Layer 11 of a small transformer language model trained on English Wikipedia (15 layers, counted from 0, width 128). Numbers have three digits each and are written without spaces.
Take only the direct path to the model's output, skipping the later layers: a vector added to the residual stream pushes a token's score in proportion to its dot product with that token's output vector.

Output vectors of the tokens that the questions are about. A number n stands for (n - 500) times 0.0047.
"issue": 555379444562362477422514468390551510488637339424432560510361554659465613484462723393517633297627376339505381672595462331572350408427477336436493547292487733504569377568431517470493366915539488571470428660338593553514323536523661560376438452424582528419554501545646425384546535370492485532571448403563548627469604559523580464378291406301380752513817894515440636411413515538408459397417
"aux": 621383562430369474513507517590570627371530405709325495490378456666309402426559567431376629182593321580437475479501466555575325461483478389612449534359421535502634515676402444365430371861537326575487430542591578491672411585450429441533491503379676511245443293455609391558546472369271562563569422540502537540637724395420552572493426581365492704735806811579583747378451612546476387543406
" guitar": 508369387592406456446583550549664601535590404454431718641432577600463361365631540387576582310459564384469520527543262638531398526603562365500613472375470410503472569493506494382520459614547408594511464763464370438520418479459517549439510601453507547432592526369518365415514567390423425540455490541423454422481537427551559498549398437446396774535653818517516662442324502595530475596478
" producer": 496429367601417455437507561390504582434559474474585700524443497592359432332497552349440648316425521319400581439611413635536400481662437303521490513448510613503496604525489638387402444574444497615536507620656467513499495562513585491507592502496512559420513503459623451438485570242395538517649446554461492454361536442570602543563509496467404736526646792510565569488456674474487486467442
" church": 541464408559433536369456574473598569520536475599552532451509400577562389552556551459399465374550472504639496620334504485484529487554476307498556538375459424501435459521449505475410332616516393580426503662518500506503417556481528545611380475398554506345447424473493471393415566425369580468616508557556373459562498514626460563388419438489515636529598826439542596427413543598434507624493
"í": 440531468599487444408518487496565496395438465547479594482507551591352387406550681610544529419611490347439670470443442390497550465509544528551420525541548391501363418702542511431404574931422441665570621525472309458573447611501464676569383508441591604544482468343648436544482495349419550561546520581566471506417358561532507473487477580382588580497733783511486646475336499454472431463410
" analysis": 652401491580306505427542572459537426443591411497559569574438441510465555421492665415439452470566490468500601658611306445696420505541494347474579468481436535502538471535609588414412507518438490506539486578424470513547390536447633501522515468435606544329459420559552504473541624468299569589567480601409423537465435505613523540533437601385460574482710903475601525403459485522553530449373
"book": 576382377694515444360440609464530691396484535417469595746563486458385331427507614355414471400501486629514459522486403456564419404533402329462497591332335669502486472492565519534398242841515564629525438575402640439430365619479714443484523475493555493310383431652607564444549519327368471621507284669565488655384469407455496559424456521229408586495813870420439700294458543352517613411434
" Television": 528398360585497403545572609450623549483560472540406518527497533689439383355488549440631511406477476473493467480495437569475444541531449258477556485319467455503604504554523632465492571893484504460488438527579434614636467571568451469477628531532591562286432645533741618474538570416530546590564503542463330481510451465548505507577380450447346670421680660434537552606488602434498590501458
"season": 675326446560534445495504653497695515433580398468645598709447564610372497460518605562576457420565476419495488600673317274404370475548528228365445523225443303503422373684375638380329440841433426477492527658598591702569459571554581601487624346474547444621426501492775512283468536454532377640486449578420296522570425507495454479453431483413342766676815837477477555352451663475468672453532
"è": 475436452487384354405496590457582392362652627549337597456547426568422517447577668661446423438652540493458516550541395596473519431474400599666479496440497412503416488732511508430486550943402402714472542667577541542563378600489583485534363501409588373473590448520654436402451526311227482736790557671505584445424508511614564545561419439499319543602749791375520638438339539502426468538393
" Music": 563416343626380487609582568481561499570528454498382524404479461583504333546497560419526518377493441529549547463448343557484536524502444370532550513384591500502598538483531596474444463833395582613463492561470383555591463573571499654371553505519496587430475569458559496489511562361590581518577479498441355449550534476633392544497563464464509691423619628463535610522433615524546433594529
" teacher": 590435454570422542461501595512499624440371566451550749501505457547385342445578583354477436515533536388535534590462434466545388503538509343542497382446484508502506531569593567445354406590406406471448349648535523424489487609450632511567459536387547585444420581321604581371430546368393506492615498583540433473502407494575364655559423373409441738497647842424371574580436590525573500553504
" Cemetery": 613411413593513486535676571485691396622571456705629564447391454448559323513450592518533432445594497365530515629367352374479433469356379257449550511331370289503376447618494598389496274911501416505502341581436516618467433607489513526510425544448528538267451453571650453388431592405294505679690468604554287494541433574552625571547472406496488696528788644531548660374566578651441514484278
" wife": 610359668483470500406615557509473595532411453447609781467406385560415420336692652497505578433455504320648484572624366579386450396540472424531517460343430435503351431533463520462495454595472500617421525615593662409508473652453667397568529515360549573305560511344526432333449504315463435601556452591435484577558463471594409611527364506342446817469633862486566641468517611519443427588448
" steam": 554427544520512604418534538542575475422496490576566661513440650561380442459606492570445603405438475351497521535528348605498448471417488330598501553407462503502578570584432539383447368614526518489473486599494576482560523555435408565522430500468572415289495483548643371397532588470256528564575490553479347615384578475517427428610363594449481684596646879455451594527551515556505500594497
" cavalry": 551337519462446549463506518591674459379494493632632565574352509627416391431517574537490412398497512467553407647496294448531414403468508425592580491395365365502448508603470640316414378732508442489414426574544420461657490656401506357567303450287610534426602493445632437428512648467232493592572511525527403536396492492472419630654412448453516602617673936395508590460420529529424491520405
" tribe": 442430498490481479437564564495543532584532498625611645606485334671406471439594585518404540479437599403513436605504420499569481558586510324411524497426485452501534323448514638471448394696437645482418498533503368450580470484484520403516408496437640572324443489561568428410438580253377536536613512650499422517445607356607455520615429497488429488569711734438484590583452584493450450569377
"ô": 455473287640429505395498572568565287288474553543395556510424509602403461313591500568571490535522429396592467609504337493413455246494401518522459411429525508503516425704464546457399441915475416738439558653415418574532500571490535593585514352327672513442359443488585398423535515277184474761643561530510487409437441477701469439540455396465378745482788791413534532400400610525337478602395
" qualifying": 601535429493439516530652595519526509431399414476691535643329513680485467432602681567538528341537458474554448481610375473618400355461454378469418431413481521502474382704503489436300439701543480578517538549682389492595420500541565486579563455558625510581466390412600577481518644360390566548468505585419414479464414476577467448589495524404425534554632956501544621590393528597528412511508
" cost": 528406446575407508493552629412522402482571574458531565536547550532370381437540480492497544477559527451471486469536516507501375514444413264560463500468417577501500435607490517503491324469490452482423433436570451535489500714569425536572520477563514419298521503469578537557488537468374646448505485460536377435485473520529525523581567484541459589518614800528447499613465679428558393609417
"ign": 479407551648417502445532451489637415338502445564499585514508621359490507498505506614430662430644594476431389453701516605522375423426636517506519532623535568502445417754531620502515411766515352549537532487579321501601545433475585576499406430595513526397513569596632522500305485453457419484687510456536443505469499444451532672436393390510500795558700848564466653310482615601329469521516
" won": 500433525463449402594585594390537527388528474500550430618526405601429453541523512530556587604517490524547563345550474494395553410397492418620551482467582425499470457587543581505538476556492495631482369429644535468494426598460475529499604510476500541487538542404577580408515558500491525481459589615524456408429458558481414569614580484507406615537654652532505620450439413511488466579572
"Film": 568287356658470498510630633350619434419513496467473598632490477627301391401496614413566577361512589509439416502548348613477343362557372242610533377321415520503503493550391599464522571885494527584459474591541615588537482617433583539487554539532561649391452528566503459479603559312576466655704491560535488590473539521619558391491509368510391762455860879459636651516611659447474430507390
" editor": 659352472586357482434548543451510601428564479504480608587535500472374452491576639335334574503441495413514553531519503582519372571504455304486524473403343532502437550496554675432410441645385430612503476704589427459496440501510649461435569402415494473294517491471681556497518564329556473574542438476477461494475432482492484611487565560374466670411654820399562513406434456532565444522490
" Girls": 607451425545442566581599651521602594461547425454547632430396428542478398563637486441552474417586517600558541544461393603501457444423512416565522415393503462502563378587490551472454390867463399587448408545530520445643458585474528482398533524333563652344515491433625517376513564298483429476542491626544373443503430455560466583628369407467461680466678611498538559549553562367491551580430
" Fellow": 538354471541438471440570550497445541456554499603485604447499484531373426539512564384383497409593531493670456594470254430618399543383555290460504495484563569503480537634635636386398385891467502615431427616739516496466403640440575533429505391404518555362428477453584519363447589352377414683578472503412527477464376538492394551670490455470479725540678680419556551475321603547486308463487
" election": 514452559558499626482616567533577484377478348648595571552461471594431530576633472468416398591653433493549560596567531460510622413538511336477457446527369391502403351657535529501349395662418579686483565625644445597616421538518610600446542476470628470353379568456631421485506609426396610515423462537461283489464437528538517567484649549406511645376627861506560600471553497640384530497419
"Art": 614444397561438594441497588448557475460500559537447542503390504633416470500444619332512475364562453547481559610533359455457291471480462286563525538416493446502494560519508519500485568891538578551447423572468515508582547695489517450445348535508492533397426505506437424504535542339526347596669526525469527473515482419586366502437407451453433675586790813368597632447430624621613432685494
" Books": 587370472590313470526564574481455534530616472596468553571503542473434404515581603346425441324571486580494503496399331572484340491391419348483551494366344471502527517587534627555511512979457443531503461578597475513536452594390585417488485429417505544181540517573590485519502574247544388561560350721462529572516496562606490550524441475490447610450744689514634590470483557490633402491267

Output weights of attention head 0. The head adds the sum of these rows, row i times number i of z. A number n stands for (n - 500) times 0.0028.
o0: 502593442608256622491611753274329380364270514354537437024550374554466526553211250457428441465523451325395287579555391622545203655586575390539450357488478468690354643554471587551472439449535485564426646412519415431601582623394491503140921483656560512623495574386644634308494615685274405653469614527505555360388679668610460529693280364414643600551345416391562511522431329445500373505314
o1: 495669547361556393341632584530693568636570415533347637584490483541497347377596703658397526426651654220548459376539684389292310643797583479342447471467635427600447398435521660438463528404410550426567425713374486314532609577463308744817594582418458369470464744416471477511667508582617499509457329730753402406446522565577666327562428646563483575487587404640592481379327414463552521303437
o2: 535514505537487559381472722491503304388491374704479504436397421681478514529525528375617554532476446441771443506432433667519716601506507664620516525402517644355502475384450669650681445416568628604438434614452537478565533453488430477397528479466583498478357377411436320476556536414626656315568577435473398331387494362556414363366564371602516451548562380505737670456611707602459440463543
o3: 337620504745432326560247580560801542435472323371661592382521457663310381376602564436454536561603740489311484506459477365447663388965777564619364387372701430753448368382358674546540726528431724460483477424493452526589362531764677551556662672495595443417598459512572349620450433546589414317497673493395316473331468282446657565536829393741536426313474331577281644839523460367453549691468
o4: 551372554424396306347551487512499383566664346679715322621553519534537655418320649471332387667418437612520691488654586473501626383436527343235422441546519431487519279559670459470544499508427631266636416598636388555451557463646657383467676412776634478384540550295687634310417604338610500503476420507555537697528611424368601647516437534461554531517415433461581521542350786534368621379465
o5: 622412687459358316614451510425452569540828655513519402440343492484549532694682302363395596506716419683652319571128585218547586334430407581646563599444405555348713369596528544675602517442588519611602528652569627229428393597526457314386319655515759490663307476675372532418416253445704361643692543696669663480678522717625386327288723413502381322395481512468409393572547484526342544518366
o6: 626581699224545593613594317806367535513567300447736626830549338503357608553682552633460483614404599524564750546336373198719558498284402591307591550673462435536368429478450585529397722576719427507541562669498596113458480213486438556444514655345525668781599516444345664553589453784559418491314489516632531547400577548581536387787523463417591395579501638550253591702529307549327441277334
o7: 485589629617446419595473515403534637662437574486383403319419591472426386555449502539741571772227480455408607273499535553673554776526342340551480442384607484531688493208493497620487335488341614498530774204272746662387624644460489301626470586517401351113641561646478666366507622470452362516928525592576388723415619382536918402666270361451407419271656396497567315578625530354216527513521
o8: 436532167346758673414617616459495548573401704474357546247493678517507492370432488465482388533409611472596548593806497471434312564307332596495503363296594533473551265555565319433544563379485562338494467213503503541701460566604411545320525578334533444601573592463728498470629480473378434220281377600402306364683658292551523529669444565605521666481289345623466584371487538162650433524460
o9: 443521764732433550426751423665417480388448606661724402565398255536684429578462531340487463555518628374625441596200563387552587600634200654524447643519445496378431591514705643520593503760370494386360504594359623562556464453417375340473569499343453515543452337542099496356554529578572540315566489395438458609487618370473461546403567417418742456531611637371664855559398546587578538590472
o10: 452418608361416656686555248582486341497419422407396381189350596541534365437580718344483529487681670461728581543484446463347558510419503409478345344447569553424589515511418455519570555624442252490295495490619364540583607557453473528569516496534457573389454435314544614409518654603485387511649628553407472384350534318428316442551258436283358372496728602427414575634539466528523528520560
o11: 492459570660549304720336664731421473317377566373560321713632338575418676132516495490545623504581480596476435522315528601449640411546525352557570363533769525322446572646693549505529825659373375461605461254181437406661367344460611495481670451445651713661350531429548709572634496527843571363438490590392409311465387375521322326470575594402476420349528682540470448613422450727583465533553
o12: 615601662382662606357585519354565388550438613543457288375377464426455539415440357525441523516492506518552402316560268473677556443384415453613558663501629326388496442395401389378629230520570499658412580536344448678647212375531385699529573525158161525776751368565231491578516587736477408543632679434525545326342502519856599402603475634519708348646606450658626626484371606519484509521474
o13: 544585614482430528374334513607452341525475709734371440530635473583504533371243671494391311411450574515416617500474587456334577303596657722481603435404472380430570718677626296448375556520461574585560479351644190397738594595511313457670278653475568421393462487628613453435395575490493526704476458682320489576655695519501272605377645634437492680492267333561519474483370289531445492547557
o14: 301410610780693540385570793554575403453488413498464686467523457338340470292583423429523648440463400475492839560515529682405297487537587313456431480583684634616497190686497550542678610313434563476363404622421628494603479556535310777503659675484379455513185592402760408521467088330472707500392551326273471561628467511552545424403693525489558591156429340784349484715494695630587610549628
o15: 580497672074674440720716692353330369303439646544470486639549375650524406526495571669365508548680567665532520405259720406386618453276641621481351307665451202661171383719386263506542470827724442461831444536927397464412540516420749301495377438360290447664313529458740683816546514690579671462412601786527484645475627627497572604587269595547562316613636525459574379353326401541440414382597
o16: 436591529383504619542476479468435749726533515507769547448323376383554415545398400394546391551774440600710482519528653365488496524442496559417456406564379530627621323532439593551636489488468580422384463493392518293455552438600400537641628463395529662616588452481355608406490583288451430373372465703469719673563450395296456664626373341566582484490570429510616549604463737546332541395470
o17: 684462296420525564470447446471447541510569392352203609657451604393434491471541538454716498413564519545738643542502570648570572483385276616444357513444502673932533623587610418616529780495654311529705447512793571579508356407639414542362601379689492335691497557631546627656505500560713594470676513706602432435486300407409531411481391454393195632396743591489590362410607606552592394414419
o18: 503345626481322477526524236508482700552658304371539688522521490313340421687649520451717381670497347436427658492629628639632642646551418597577530336442464541468680593224629568556452493639406568582588554516445637191449582489464471335371403341641684586558428494456293481262450403248615476555407393483507502462501495640494482547370565330514555557522865410619468240573488429468589572393446
o19: 426358411531554534476619456595626167421387651416491379452456616328619821466569466597236348481500499598609318612766437392510491197249466349498430324476654430887594531579225478376684340352559454366313525469478592379363806517459381344523439426616497607489468423552567369341613465631214385639644420572608768565545566557431452715565530360541480235413441496467554310535659569629452629539408
o20: 432541491543579708408572563529611371403356470432436492361634703520387304392591453664456455408434360606474672504490587499227398633566404424402637307506753344362432642708291474423532441475590464753565426683658490575507480444367256601457419568645557475368536536684634096627230527533520567503424601380366459658411527361338581541639357504439414542410453410706435627345542554398417436536470
o21: 562466585291511580563500385423590344375393428455329559484500261674302547374602455620580506573255620494577450532486584564659419397639635339433469478280225611374491340564332463457379650340475546496448497534462483451448658366508338356659274419437587370504455558488372422623519509458320711437587567486482529537337390482616633539636521469545333320502426410523280474575607531526496390732544
o22: 609588361385467555560317739691478652353385627599562555376467362435643462674492565420597245767518338489634380622352690595519393373253640608451351395615485531432367217493645513567503422556411584621445403307714609531562526416469619239345229391298578454576668467409596683410192471332378350525424646586497468216656457550480391712634581502518521759410339365555557485521316497783331410556676
o23: 513367532320318447566691309553616735404572425445277320649531393504539308623626521474573580319504488581457604363335497729376716548529620506702549683499515516421481531419439297574331524644648466798530536890649388393639343421585460639244423493445611243637581552538469566453450569642568518423228575327436514351539519579515652542298466436621344607541528572420386674409474506636515503495558
o24: 354782556470348524306444547629249606648548544388448569137394400519588529551568525625525460530337362481542564537371369543640598721522610540472365749523431488887542287397607423538507420494538694684459493572230469424443362447721541533566264736359564698612330345355540477381336571353503515430527450335453799539610810457715447447499423565431557572625767508652477557338281716610624408465581
o25: 504401615402509440510620600604411539455361511646579644505447512669604449371609381646407447464560558568629296531411465244596547551632795662628412557592606367450532519634496536188559499391637508575468394320783334708538591486380736602430483543439560733674593442560451616438336721520642387528564377567417259445545342550631531499536665481544646459546305444468496739373586644518342627653643
o26: 712699610477545397272515549356339406203541573447374538620472687486479523595566237649524423337677437681560665369440406483793417373382458489530655518812516651246623570747462527692485349299723423512491502629632512370580500472539361477718290370543533683527576353345509649430375493660363412378413549353381827605479430748434251473415711615537624486585563419610572539623486458373428576510542
o27: 629647668524562365504334447509451349418721594620432627611460473472353650650521458405453286394620567424725399688492546384175609402289471514695541454646476386556543601543585475422540530602456389584587396600788478496274449598513472385456330357435504400285428562480645635751556731436646697405531505580607551668647379429516596503591734686580600631276431521646656639273517573463621282506472
o28: 530546779399524449529592489525552429336492366615553483323614499733445513586475540646651400655252339581585484351564506562554547527355541369586614441525543421732466630471562563603720388419500649540345493617555656360403780463477396250588405454377607469315482520674426363336280581521369644389461551529382499519467401453365492504571797502426608699599386457390557427609669356617247615501568
o29: 568432736421564511584588678508733316598546433398321380430635354708703528320390494498256500432598502578290494355434381333527601288588336643329492352598284343598370621522479619342483505498679494676575356553482494542437531593409348733486491782433322571320532342395313514533527418398469541478663276491449603407285496503471422645443345313499490459475228485461251532547471488544383517425431
o30: 686579501710499458426567406731594539483486471660499562484272409393544493442552222778463405491510471624630566556333471635439522550420639672595575628438544358747528420601488389453424539296557460484498608427315411413590555612411390527723135508450614424644655408535521246548557634752311810669398573266429351492488621657508397429554604660474673626494495484465632837380197254656485540554465
o31: 665473456493547696428294413584442299470485575450485411489622683414653326593430458537486333345628501519686544767540419318594705576455522401484578533667369395647609449655551398590401519337477162480593337468549704497500510281555704335632525441400437357401218608513671663522291253359225599542615408343599613481635331598364406666570579481514499412554404647478459452388395522603626411601595
o32: 599373500424599683646512673552429245282553636474583619469597456325514569376521456676700448621572401541495344496553585445569502620321612460503528360333539395440423487541563535332421302689500194392449523319494508317443560616330499623480502519446496455653439389597301540472532489733411278612556363561485508336417550588595431513528312528582471386559433503617361566650449579467392712334369
o33: 595512330526341434486559496509483515511610499492572458233610321604330444302390374333677450583541479502528600586506588624457563604472488421385616565649432415445579483368562619644478607558414588375722676531404520252408277644613694470545531325330371541527586596264448575562566558514527333612540466573583480500479680528722500435529478293517420372482753450600680478401445565497572619623463
o34: 527456643404610527513573373520322477471502663574644535754421666192643614456427680604363383404368464498384272669803448662586250459320522670510423618517423638435614866442507551634577515436506554468608635615356460412576423547219381415374492567594474403332709475731586512543763324828435573573364362502451740626272602427433355562651346516344511354577554529194424414586392540446701572526620
o35: 531699476340491449571498572473566462567595431426612445627625446400552363648515614442651330672587432507545776554556636378479414476546355752533534490591621436307735549563501504369401229468377443565723247541553832342394563561478338643481612619421540532497368527520474669340552514628564385435470453326847315677517405536455550517476556591366506554561433679467559626508591611485592661351498
o36: 550420435527566499503379460612604558406411569487572512606340253486636444518506636591555312707496434502597361320313410555560621495553516516483553383587335437640389724523445498585569595605560347411339586582440525497651533326410712589482570579331432493501295543464550458470351204556326570477596402585374488495721517528528232716529418393297571513461462448542558438848557285600565486613432
o37: 471405375427325583439732309440538592547612325752513624684578662363497674463470580198289500442377619409656315554495381406427470629746521500444922593518306293683715623262572498611540332563345370567562369619674400443432455526358475318287348485379388603394565510572447279752487513343591325563160422407562513492558488490292456607536680601424367410491408404480499497581311327628519483575539
o38: 481479828468446628462569503252268260348499436711543374544340462600295427722344467464372653427282514386353635376391349193345479344456550510561594551658412634387359282434332546435445530402615693667469624514554596420509480463445664488340469566589587535579530356437556440501363431293330710582742516409503725570225497434644527334525562616353590496651424640529568510322423645536375401326491
o39: 637447362514391530421457762434410502591402215244539520272688758406519555536647439503360526564721422568589544397523331352622139512402473282633755606713682630740704739628590606460484360354532613667494518616742605481494367595427559603420588482647261658335613445438282753385603719521706598419460326548545639457564423628598476363554426664463546640494563412502573718475290649408568686467507
o40: 585360497320629616539447685326418547664227633313466363435485497638468544315467584557360543423471528369580362491700509519385639581484461460336433387481313431572622888488473691269663633386497268438706493407580340470399465634510336472515724642516202527572435456448304690484828399731582572449641260551583720577479714491576610272311218480523665485668612622437550501394352556438511615410344
o41: 647416288390451549609408183564491402592467466524627511458307254536543553462566438556529569427431520250388623490377507333459389352611707383532731639729426531658264405348424628601608597586608576392556551322279475302604348531400748577226559444388427463519509588392617359633418231377351292559449619488584750406510704503685578563584486579560652287538681630558527565254390587632346375568311
o42: 485510548443641278709662486282083253198486613759445541657327612597445441726405364360744551284348474435654273429859568686425428312502427543608520534557351536665440764418467478569635546606509172618380465499622634505660485495225435345298472497622558549525613521449599438530633286464518513460373420335615397479391316521423503495497633592581469449457665480581878445537629382391429314553644
o43: 510469399345432666512652505575623770433434416475617586541669361572451424469513515538562409666421530619572631428625371461639276705292586437455759435607660411529410674432529368579350502546381763491519465313736577368484365668546781746403635281347459701644585262374367653518464631746482653406507568607406761503345460470519453477569592446536317611644489585608645642558335225218608449506531
o44: 577556613260644451373698301490283525529570570527380438458605392507334628875482449420182495289569416387772324784340577446665237675635507425394841501470561384366643664541340607528615514490508355340603572773370620431464444423249483448531326244375558381220503602518413426511388352647504343454578508680714547643586561565472627855598238653309434490587678446548414410287643567350505614539323
o45: 455621599514503289586414373539668449447270536570671298549381491596543517462323471822532468576587329323359232611698467488291443431448391401349523459524610439453400386465321671425439464674581376503555674188502298534761450501393602509501439223592664255520638278651754352634320641658313487585628532500377462490535475438261681351433595444683418346476384443291394587560666299737287431776483
o46: 518597708481457497307493276533411642593704413524713262431439656372331607477396652575326425630438501352529434511428461461532718494708522313449546528589521682434395304498527661653568813413413391397514535513356497698349404561488668668692559410377482596449381409437450511630295610506476632370598622626478724644615513512510490652304551695446656298253475660521481463616426574718480537317381
o47: 410482284486294721486548424571415314355289475346664394290610620404505378599377452627597547602373373466266549370677487590503525454389337626491484473616629605376541483574304348542628487357607556449610562648620696560473528719488466538425522563562506428328512388382428507476416175599378552578748529454651638537316478644613572529581693338509384486320437551563731445441579591624390421358401
o48: 521572536430540583643580517397831628395648515675734314613418445772597514723218422527479525475528595605381313632452483502642643621486540455495489583460391367625697633346576600495343291441558673451563461365592138442548373485302250556591686355417681586467686636774639410364590575483612554283409499593417279432437401517516611596458586337469503428546361632268594408687332216614767602462789
o49: 530386386557401529319484487510299539689504499609494591374421463550384624524488709367415607512358606574371657428601493460480536432220381385604541569575384701514379575419490657459519598533342562387367466377228437426385557480469518284463489393552399425300639589585418318585558628441535467595548300593407364808554694469600589233502340536565487477445531594455428400414564460406638548730510
o50: 549463495412436465385532808584403327385350591573528601333553712445646539268342482574639542556467489505814533785677464653425528650503720434724492571470302582417571598513086597475791367577495604541553526352412368445574376672688598406391536574508697100613392452390630573442637499424771249785591373506519617753494859645575556490428636458688537543687452396487618290300404620457548478524503
o51: 556444414591551509198501507356500497555664512547397388462574576373747520574524675496235459361429603393843499669303456274357553328565627332455702445355419495432468320398665509587468584268677577528675462443356486438282393380364529326747704598587266654411421461512315434646705624318573484574472428614595464361769474390536444723343635441531565621448592354463501592510450491796603577490437
o52: 464394374438488471612319508466362448470453376305597591376485407545267430360479554360581624636386437549477342255432550454677479539530408503591490588646330532483371493479415483523617649607701398557528650425727637360446628527467557500576584488334374497499494471489534632619662497494574664585729539408763352443371360395544560587583434425523432374566582515506453331612628397524607499498330
o53: 403389693355385283515556475488544361542543300524445368523430331622743841519492569462393368562514533589282478589926447427507328417386428498521541271621538694558449440448391573693626766657639661372427411415362738636606303652550608591487682392640392625397738464497438230681548363511532475668563505531588807660551406498431601412680685507538422343367260352538523596420619421585497352348420
o54: 572598604522374220566373429423606613635517506384660354605608426415566323523517686526589465571715495460558436564554569248675668421660487550590524569582373497367484506663598410667421402410496618571572577483508407513403305607592628306548521473524433492681450663475624623629382512432585674456407443384432626688582496521486337651451587586620498519601470452322617454379109444728543640417462
o55: 639695480631743551306598610539386401631750638663545479344272355483595545385517650425237707576541268514579623540430429536605286590538583422767598638582605616607503456634525578477555362597546446557536496559585519618373409543452559827541429392321332559355405552536598321589342643807294646598634635313382594501513496563384653515377444770488436447598509463578562592394435631477549441426406
o56: 497441553659453545452420336552345788429571392376797556766391564343393502748455400411561438594558474360483379423669497605735388705501503512453656363497314640562597543378573700565322539475555591319594682420515425437567634369423540588602629356638509311591468569606610477514493607492290543497259402449461558492433536372336447295606591680568425586496538493490527518492558321439695641545547
o57: 342626560615853644617611418255474586418298644447598433740636584396388591561462510333257584488698450451428344468505541420391685439601287518551513598424774365905472543451528430685439410542485602519398499664526495665640664201342481607605374380474456452398343479459503598462381524625613587455358505441446572602479467462478501520486296471647474410459490400611652540647620823458411582393597
o58: 329546652480213582321307464422740347649431545459495418289660613552478544503634504415361427442470582714731423685429506491541599541224727490568600589387551552625530454568478326660540466480499533328327457421417600593465519512344269411531055498370595407342444424500370407456358403402575507518610384556407489636549738363465442660450480514323549591318676555416473562364704539604541408418408
o59: 407473732368767671634501468513597484552456551646584808829421474391203708325536473706403655650505595695414674455354475299334475744261749327467646520384598303423837332516713534614800332507579591048344429439691595678400592324529409202722531458559661317414541487471556564641682606478803498514505251619569382473325324256391343480690526616489675386506587514675414443500852547292377548225636
o60: 615453407720700508539689403594491564537503593309515822418613495247578668389540643127291595582438391479497452398743410433692240574251561578427353659406395474286392366572536561653328736550402503516646507326387537524387348394743455446389307389310461306397535603759703438562448467431480494493478559478347653532699410388438369581617330822599289467356607377354518407679476449328698490264448
o61: 442523398538652571498405574501460602449435399490557401333401305401561527642426404340264456702613439292586364661201537475771359546360404539568300298420424265408270549339732413583515604656510383287404271534100750625445379639395469380576319299357252568420455461563578675716618328636560642334802436645616411463575266430341408512571621182241575378417661589418804335583563243615674535497577
o62: 410460558662614505458588580406388565585583381215516523680617543423521590553484461572510509536595675343528557583781303369751659519432645491461683431568591551210413431278665533418437541542420632343493508492464383417399511357543615717550727461511505743709556548418595428413619534288361392431275463617527573467555594339418464735723454442315667579463464504471389535607375449679502607341459
o63: 455467441484549468799590601761393483496236573407459589739518495273597282299627495573548571493461426412401529547472287391647200695621557526473612695390399425804558559799548512405471497249458397348737627639393392351622362597585485690361483513492438518899598531409481432609617748439539479556500662571502499618279590434656450365545439588485559423751593683543460602180566627308866568447557

Each question shows a token from some text and the vector z that the head gathered there. A number n stands for (n - 500) times 0.0087.

" engineer": 624466547453412358420416553495519495503486555370467455435492588488472398450435508478509506476540513459637477517524506521528461552517522476504523448520485445499472413530524515497464622546543493
Pushed up most: " steam"

" then": 479566503510519491545445562531483484517535537505536429495469520532508494545534472535528550506494457482459518468526525448559482534511506410521481473520488538489468518451399450540526519487541449
Pushed down most: "ign"

"ity": 489503463513457528535475529507492507505504515465522511549502501518501510510499485531526521483478512484460483482491500494534461559555500452439463452527483489527471459443448480515468590515531444
Pushed up most: " Girls"

"les": 509456594441431587499343624512518329454508504623446470469512654566433612582583543543541544519475528498514500411629611493595538669408531432459561279531632475427443522576369438533335521272360601
Which three tokens does it push up most, strongest first? "aux", "è", "ô"

" in": 462536503526468514527444556480457472524454487462548430511443510578582436579495499570520469467493509521493466421577561480509543571511553437538446514537519551460522454491441455513513558498514419
Which two tokens does it push up most, strongest first? " tribe", " wife"

";": 545498502467441559432405491504504495486482416349443478446463568546425541493496563406385482503552494459458505508453511523466513429457556383490530460442499598491458515508507416531406456484546559
Pushed up most: " guitar"

" the": 509601545628482515482546690347414501394595576470426564430346599498506517436541425509447537376451448420406548429492415564501319488579401437352515482465592459530503494371484441423395685417527455
Pushed up most: " Television"

" Angeles": 441563468413517387456467585502532454550446480562427589396447590488415522509564516502429453478542473522388461401512386605560507476461523517459508347578600438488462511515505506538488465387453514
Pushed up most: "season"

" had": 622487579462372388393475644462505434455497568348480463429509602654512406430467492425521504509605521483622472523509474505531454486462560485461590466491566454510431414508538509498506616487500539
Pushed up most: " steam"

" also": 561491533473469442318416487498475492498522554319491451512541519491519420436498515440411517505566641475566486521516401476592434528387373528511521478466585553489410490420590374430431486494578503
Pushed up most: "ô"

",": 497484480475549460411429468473401556465405495536464474507533524436508439482451491509476544436561459503526433455647507545511500545467538432540476405496468610544528571498473506459413697522570484
Pushed up most: " editor"

" of": 512591491524593463564397603493510518494533562573589408481448477506484464576535462558479541463512457570363546427523551468550525457555529237576520427529468531548414497456377464516592458510557503
Pushed up most: " teacher"

".": 478526434487540351481513586493466361529484590545507500412430572546471462581553518462461445419554507488456486431516405581595538424414563463497493360551596451517466597517525588549482559404538487
Pushed down most: " won"

" Italy": 534480499482456559528445460544495504532446457462491472527473501521487527506514500528479504475505539494472490514502537515529578502486519506532480465491515537493526493471473441495459459506539435
Which two tokens does it push up most, strongest first? "issue", " church"

" 1919": 479510505502451506554504499508489519559471534523494477526448519483504512527513479538516484495530501460475505500519518453568502583482438477496468448495513510525464522429415440509480532531536426
Which three tokens does it push up most, strongest first? "í", " wife", " won"

" wel": 505508540539483563476458537470491484500490537467505517569514475508502503534491540508497525494514473519454496460481500461506483573517454437453523451476536473522484508433440445505436520483488435
Pushed up most: "ô"

"'": 478464486487432556518491545510462445488521494488501527553511488561537518488510547516563509462430521494442493433427492489516383566576500407390521481566521466535465447435439470542456623484496457
Which two tokens does it push up most, strongest first? " Girls", "Film"

" West": 510535480511491515529513550505482477540465508463520489528477509488501485551501475538502480506478479482442470482526527477515530552517492485493456440549516490525485483465457466514498571490504425
Pushed down most: " qualifying"

"Ac": 509503576517498511446557526480495549476526539437476579522491526439401473455516426520497473417444467475532511472520470527584459618495403522450540425547547531546560486448441476441449484485500431
Pushed up most: "Film"

" He": 518547527604471522475518643358441480426582564446455529443413567498509499442550476541463545399484471416459528473489451538483376510554428439413509464447568495527491488422469468409419677427538427
Pushed up most: " Television"

" U": 471526470456499389476502604504476385561484557516483507412438570517462489576553508500444456456532515478475494437497413580581520461435538479473485348559610435519476559520514552550472552386521509
Pushed down most: " won"

" a": 570550489639540424446596580380481645375508595433384619479435563482399459324428361516411469283436467429422529454461423453563386500421519499462550387486518488571480403379483567400509580462545467
Which three tokens does it push up most, strongest first? " Television", "Film", " producer"

" Pas": 553379549439421601475389450576542564540542344599325425416538481580495715505598606575577548501561545466429411548394584395565630631412471646601509343489711425452578494473350411635320259350345520
Pushed up most: "è"

" was": 499519507513476508542503520526502477536491533511514479530461540503497481527523472502520514497525512463465503495525510474572493559475470470470467427503495503520456498446419452521477544519545439
Pushed up most: " wife"

" Fair": 443495493461483558564481511483478499488512510505479509481451534549528490464526519502555512449481531462439544452425543517540423524559490386407523436507537460531447462435404439550537547459514448
Pushed down most: " analysis"